Layer 2 of a small transformer language model trained on English Wikipedia (16 layers, counted from 0, width 128).
Take only the direct path to the model's output, skipping the later layers: a vector added to the residual stream pushes a token's score in proportion to its dot product with that token's output vector.

Output vectors of the tokens that the questions are about. A number n stands for (n - 500) times 0.0091.
"ship": 759,763,325,414,450,518,431,574,445,539,464,397,666,397,548,299,603,335,598,653,594,541,421,332,683,438,276,394,431,518,307,337,559,568,534,452,361,591,470,658,333,468,349,448,414,173,448,345,501,567,577,740,430,602,474,577,383,509,486,322,604,616,488,634,519,710,676,578,445,439,729,370,544,483,454,357,340,642,389,681,643,750,792,552,178,564,537,432,384,549,501,685,450,703,256,342,744,670,353,599,488,234,706,249,597,324,656,163,492,570,559,419,470,517,457,659,819,82,286,643,224,553,527,674,851,724,277,613
"th": 544,445,557,379,419,611,565,373,252,603,523,563,586,445,381,401,566,368,411,606,640,557,551,452,443,460,508,737,669,536,411,424,451,566,351,513,653,402,494,501,775,478,647,532,425,708,494,731,788,414,713,398,476,516,480,471,560,582,481,573,591,604,553,561,458,445,398,576,399,551,528,486,494,614,415,389,401,655,509,622,612,305,431,429,367,231,494,357,504,512,464,629,527,449,596,548,416,704,494,460,434,464,688,112,578,318,470,249,660,264,279,585,360,480,386,374,510,568,415,555,680,300,671,758,607,439,522,336
"p": 710,507,700,325,649,552,623,542,255,575,639,255,429,564,715,528,480,494,543,461,541,554,498,612,381,381,419,477,609,354,540,478,291,468,397,604,556,548,510,260,631,398,455,397,480,672,511,478,359,392,406,528,457,474,434,427,422,670,535,578,538,454,469,411,504,470,485,693,680,501,440,532,610,510,617,412,553,700,511,396,715,627,395,471,475,695,485,703,529,522,441,580,491,561,452,501,488,406,561,316,492,630,656,539,431,441,501,408,554,418,369,383,571,307,338,523,485,642,376,331,511,514,669,513,355,541,397,475
"ed": 792,738,366,427,731,602,364,487,688,522,410,637,655,504,395,399,517,550,336,569,460,311,379,712,494,332,473,709,384,555,622,569,320,497,295,404,408,572,326,595,626,425,361,635,436,384,482,381,574,579,383,476,354,441,587,552,272,266,362,497,424,421,408,527,469,384,388,642,712,674,527,494,625,532,570,485,557,544,517,468,704,605,630,568,507,391,512,450,369,480,422,597,775,317,487,379,461,357,666,522,451,605,584,676,587,474,357,605,586,572,527,548,546,618,245,456,654,483,590,573,326,650,597,431,462,314,430,306
"ay": 584,735,600,496,497,533,480,676,451,557,513,401,693,686,662,611,359,493,292,608,675,366,381,306,599,329,433,385,543,573,344,517,395,505,672,274,297,322,431,476,753,340,450,621,529,461,528,442,726,441,328,426,679,432,531,451,581,819,539,615,618,565,687,565,600,603,659,453,414,337,441,536,405,423,521,501,696,575,249,586,419,572,527,552,491,493,478,539,356,498,609,839,541,494,349,451,591,568,605,454,566,401,429,338,478,561,497,675,448,442,27,544,222,358,468,345,461,580,453,434,506,656,416,365,486,510,493,541
"ress": 646,671,356,634,403,479,539,615,505,436,562,539,603,348,451,435,653,409,424,485,464,319,466,362,596,298,701,244,410,449,554,649,395,409,476,461,493,358,211,414,397,594,205,838,318,499,446,588,379,740,260,427,534,600,691,488,740,497,493,559,846,386,557,501,481,415,375,225,424,449,516,506,594,477,415,785,538,544,682,602,552,674,616,501,693,555,389,235,450,631,493,614,433,603,424,775,773,425,380,531,559,412,682,603,687,456,399,400,746,258,322,417,391,469,544,342,781,442,744,307,704,448,302,233,560,498,353,662
"n": 741,584,181,478,693,605,568,302,163,466,638,129,418,424,342,608,540,553,500,399,538,500,607,590,536,451,482,472,435,498,541,591,631,618,582,678,493,568,605,442,353,471,625,496,543,590,524,665,266,469,271,432,450,377,486,646,492,403,460,317,562,500,361,550,271,289,532,468,500,240,417,456,630,581,586,551,574,588,601,682,794,609,405,411,229,519,604,532,540,521,508,628,693,426,549,383,496,592,371,783,433,488,370,393,474,613,504,613,604,454,389,606,637,487,631,310,348,452,454,500,396,568,572,450,591,446,580,571
"go": 434,557,441,252,557,559,472,427,459,247,459,456,652,471,470,540,694,413,426,856,434,636,420,399,414,205,551,530,441,210,401,656,578,622,616,495,456,410,563,732,499,518,322,336,434,580,508,691,533,402,465,731,415,649,635,562,522,505,518,411,430,651,441,590,509,581,572,412,436,454,404,584,457,592,456,487,501,324,518,462,574,438,451,445,412,533,537,486,704,461,547,409,720,606,365,730,517,656,611,539,416,495,443,387,663,479,295,341,520,457,321,652,547,574,498,405,353,556,772,370,747,476,464,460,606,560,503,191
"tri": 591,621,494,519,606,531,356,478,600,410,606,339,682,476,736,653,434,343,455,642,416,252,633,486,607,298,591,510,487,405,562,372,317,422,564,629,708,522,418,281,596,359,595,493,480,358,457,583,681,334,664,553,675,481,701,403,551,368,559,307,738,674,487,480,698,568,541,402,704,380,480,490,297,541,462,382,330,710,384,501,704,623,455,547,338,537,610,494,331,479,675,600,544,478,446,645,387,730,407,340,529,690,390,456,444,388,453,434,434,409,466,448,289,621,379,388,283,693,617,340,745,242,388,516,577,721,353,439
"gra": 512,670,641,427,544,569,181,596,550,548,529,426,712,399,466,392,505,382,594,683,335,554,454,464,593,265,385,275,644,339,295,710,598,485,394,601,372,480,466,483,527,407,557,542,404,487,479,513,645,484,766,486,462,429,582,472,612,431,550,382,565,621,601,565,618,501,270,541,625,480,526,578,237,459,348,392,622,415,481,257,676,737,795,563,341,590,595,410,578,469,489,477,544,647,306,443,493,427,449,433,490,449,445,508,447,347,515,462,479,493,444,404,442,707,707,603,501,324,473,399,771,519,516,719,617,577,423,322
"emb": 687,505,445,639,400,595,291,441,396,507,506,514,625,593,482,413,467,481,436,785,601,378,435,485,511,244,454,485,646,386,572,506,379,498,531,389,598,484,551,264,881,656,360,618,367,240,449,284,696,451,268,494,482,430,598,432,341,656,800,407,498,564,590,670,391,332,468,659,519,687,435,609,358,455,447,645,313,759,391,444,510,601,827,663,134,583,411,561,571,447,507,497,624,753,517,277,599,266,790,615,531,494,469,350,522,378,396,469,656,266,423,401,447,503,567,702,504,445,557,512,716,305,360,627,458,384,534,518
"y": 808,455,432,485,526,598,582,315,465,407,395,594,303,484,414,607,352,547,318,710,516,434,325,543,715,337,331,697,529,739,485,516,523,496,543,574,511,588,625,505,592,549,415,384,481,560,542,541,639,562,478,525,477,437,550,429,446,436,552,541,538,700,315,376,348,395,684,611,272,224,316,532,335,591,535,437,546,239,587,585,622,436,580,490,408,565,373,539,424,566,400,475,543,373,423,529,463,522,487,632,393,623,554,631,565,601,443,612,538,422,669,585,540,430,462,628,588,552,410,478,392,400,557,326,532,492,603,492

Each question shows what one neuron of this layer's MLP adds at an activation of 1. A number n stands for (n - 500) times 0.00085.

n317: 578,437,432,466,431,590,598,508,528,397,534,616,531,448,577,510,610,540,360,466,616,525,514,468,525,458,510,450,406,453,632,592,343,607,624,618,443,500,505,436,530,561,495,398,508,556,593,343,573,557,586,547,292,503,596,386,558,410,455,527,594,590,517,362,562,481,439,677,361,585,658,489,424,407,503,471,477,380,511,695,568,542,263,366,440,492,533,475,378,607,320,589,542,477,560,530,431,465,415,515,442,466,430,564,309,573,436,530,557,513,582,470,447,395,619,383,321,672,493,525,545,507,528,495,419,622,510,534
Which two tokens does it push up most, strongest first? "y", "tri"

n305: 476,489,391,585,570,400,410,479,463,502,464,551,525,470,391,559,587,575,424,518,604,511,433,495,691,702,407,620,666,459,556,416,505,545,476,521,484,450,495,490,495,423,486,453,481,446,784,411,538,517,486,574,289,352,516,431,610,546,329,500,559,663,620,379,436,465,554,460,471,431,398,592,532,531,478,528,566,432,231,576,418,333,554,455,542,579,544,406,366,459,395,512,443,621,505,457,496,602,524,629,459,545,521,585,517,386,488,447,728,474,495,434,554,535,563,558,571,563,598,458,505,505,527,480,500,299,621,522
Pushed up most: "y"

n263: 438,508,557,581,489,343,495,505,576,550,487,577,484,502,487,467,562,432,453,544,606,505,479,560,591,682,588,580,535,549,549,520,461,498,483,456,543,548,490,451,562,427,557,490,502,476,509,362,523,505,585,423,520,517,457,559,459,448,527,471,470,440,456,494,475,495,399,412,549,478,495,487,618,564,518,628,566,549,524,430,438,505,453,589,450,446,460,536,520,592,483,571,442,479,598,323,530,464,498,507,498,441,542,551,546,537,380,495,519,509,491,449,531,515,564,423,556,427,547,458,462,517,426,498,360,511,512,436
Which three tokens does it push up most, strongest first? "ed", "emb", "ress"

n95: 462,421,513,495,590,473,389,500,314,627,478,443,510,473,409,645,541,503,533,607,480,486,571,454,532,457,542,532,430,434,341,495,634,478,298,374,629,409,607,533,459,440,354,471,465,533,524,537,672,592,473,379,464,419,433,539,557,512,605,492,304,437,526,458,481,547,462,621,413,422,540,489,556,467,450,613,572,510,456,427,547,490,513,436,704,508,258,549,561,464,604,515,386,563,547,564,569,451,572,378,519,411,557,530,458,719,547,630,387,601,397,578,476,554,572,666,448,369,443,508,493,424,500,667,533,632,704,545
Which two tokens does it push up most, strongest first? "gra", "ay"

n316: 591,575,427,434,625,478,408,491,535,453,624,520,541,405,491,498,514,564,571,473,477,452,431,409,401,529,502,485,490,534,444,595,498,485,476,547,534,454,531,553,450,547,502,446,546,588,555,524,523,364,397,442,568,400,465,552,545,635,510,546,507,519,510,384,517,490,551,511,449,503,574,545,477,511,560,526,609,524,566,541,535,602,502,505,430,488,502,551,522,570,478,400,520,521,369,416,545,483,436,552,480,549,528,607,496,452,512,481,440,436,392,463,505,456,514,510,456,435,502,557,447,478,416,418,409,442,507,451
Pushed up most: "n"

n50: 569,470,380,457,308,368,464,307,573,553,357,485,614,536,316,574,518,500,540,536,558,397,662,339,500,606,556,659,655,517,491,494,604,497,602,362,313,518,555,659,403,503,566,368,500,410,504,524,463,295,579,518,425,509,480,405,520,222,546,392,488,466,599,394,513,514,706,524,541,355,412,435,628,553,483,413,331,580,413,621,585,658,426,494,554,447,645,483,307,588,475,535,532,670,405,465,478,445,643,609,626,448,410,528,436,454,596,407,455,485,326,631,472,447,494,628,428,567,511,651,458,728,342,492,589,530,494,553
Pushed up most: "ship"

n60: 326,550,537,470,574,500,487,498,486,580,632,525,487,343,485,613,399,570,373,587,544,591,491,662,537,631,427,377,557,650,462,541,509,498,463,516,505,371,430,456,363,522,553,497,634,582,541,493,443,632,566,431,527,352,504,469,412,434,491,516,391,537,523,567,494,415,340,285,372,605,475,490,496,440,553,500,493,513,465,642,643,528,521,553,468,486,545,451,520,400,399,616,454,407,585,486,418,502,453,384,529,477,625,515,323,484,430,498,474,657,538,548,530,569,444,556,553,402,464,460,491,419,627,562,626,447,524,649
Which of these tokens does it push down most? "go"

n259: 286,532,398,644,382,348,613,449,527,489,543,540,349,446,497,470,382,412,387,614,535,544,582,548,434,480,340,549,490,532,446,658,569,588,535,437,550,533,604,275,465,458,652,555,575,446,607,576,305,442,558,556,311,380,533,612,461,540,425,569,478,356,540,423,390,562,574,436,459,526,492,378,477,511,761,329,590,389,640,466,510,540,451,674,591,625,508,527,607,589,473,365,323,558,480,543,545,505,572,446,553,574,394,583,441,506,341,564,556,491,637,427,449,482,567,580,536,609,531,527,400,537,681,400,440,437,454,473
Which three tokens does it push up most, strongest first? "y", "p", "n"

n155: 519,518,491,612,461,515,505,513,476,557,395,354,550,495,553,430,421,538,477,463,476,515,552,412,599,558,505,473,484,514,478,512,481,544,379,549,539,559,406,479,471,595,599,503,481,429,557,679,558,436,516,545,424,393,539,568,411,619,547,564,524,567,521,431,402,561,409,470,526,437,574,427,609,500,592,457,324,619,358,421,537,430,440,640,622,633,674,424,534,571,497,577,526,527,554,415,458,543,333,335,435,495,560,401,522,737,500,406,578,447,642,408,500,623,468,670,455,455,456,387,373,604,542,424,577,473,348,457
Which of these tokens does it push down most? "go"

n208: 664,330,534,626,571,515,442,470,454,419,585,667,482,555,589,484,597,537,584,457,610,465,454,510,484,486,558,513,560,591,629,287,518,583,436,455,415,704,502,575,495,488,515,495,596,537,420,406,352,507,392,432,586,486,467,460,504,555,452,509,573,468,390,419,443,405,537,609,538,511,432,529,531,488,636,283,463,485,527,509,439,573,498,486,619,474,439,477,583,661,380,484,530,462,553,466,534,294,542,535,590,557,567,446,390,531,467,493,543,488,531,331,505,370,466,486,508,500,516,551,399,415,554,327,446,483,512,481
Pushed up most: "p"

n196: 349,477,617,532,593,358,411,399,518,564,657,530,616,456,507,491,491,476,454,491,636,488,521,650,560,677,397,479,468,498,554,472,465,367,430,650,579,583,463,452,538,484,596,430,591,584,600,415,524,504,521,498,443,585,703,460,570,602,522,425,377,478,502,403,419,464,453,433,553,509,502,530,570,413,585,380,471,467,630,537,515,604,455,509,491,469,466,500,378,564,389,415,487,532,473,572,555,665,358,520,424,476,470,597,354,569,529,660,551,500,579,462,456,479,431,509,488,528,440,413,435,428,449,450,504,520,556,355
Which three tokens does it push up most, strongest first? "tri", "p", "y"

n122: 570,349,421,527,355,386,538,590,453,526,550,454,545,579,515,397,598,613,469,571,513,472,552,438,507,598,441,552,523,568,504,555,519,496,510,625,628,502,502,517,520,517,528,338,493,467,456,526,492,564,460,514,477,356,543,453,538,543,416,397,609,580,484,463,498,541,498,576,459,485,523,469,638,592,587,435,467,576,481,606,500,523,413,346,597,492,476,444,479,485,367,428,568,534,386,514,476,388,423,524,562,440,489,490,557,544,448,461,374,569,617,554,450,517,388,547,524,514,492,510,476,539,522,470,427,404,576,425
Which of these tokens does it push down most? "gra"

n223: 495,505,531,506,502,442,446,512,540,516,541,504,497,506,497,561,505,569,504,511,472,474,464,501,494,561,490,487,542,433,500,521,532,541,494,474,531,593,503,510,445,417,488,509,531,469,475,494,480,445,539,455,546,499,563,477,472,474,536,469,498,513,508,484,507,437,426,502,527,482,441,514,449,504,523,512,569,466,537,525,529,497,561,465,486,510,509,545,489,557,526,490,522,449,460,531,515,521,488,514,530,455,485,513,477,518,503,480,467,462,533,486,463,522,531,529,524,491,519,536,538,470,487,527,466,490,534,417
Which two tokens does it push up most, strongest first? "gra", "tri"

n180: 477,484,525,442,458,548,494,459,521,449,554,512,479,527,470,543,575,599,519,505,477,372,558,544,487,463,480,464,483,552,520,564,415,510,526,541,483,505,463,513,529,477,459,520,607,430,562,491,476,494,496,418,546,496,498,522,422,589,512,474,533,455,523,484,487,500,605,526,442,537,453,529,564,455,539,434,478,419,565,561,500,536,520,511,475,453,556,532,461,494,502,501,538,487,534,490,463,513,556,484,474,525,446,478,439,577,519,463,490,486,474,441,444,449,470,510,416,527,500,539,473,496,559,533,530,474,437,519
Pushed up most: "ay"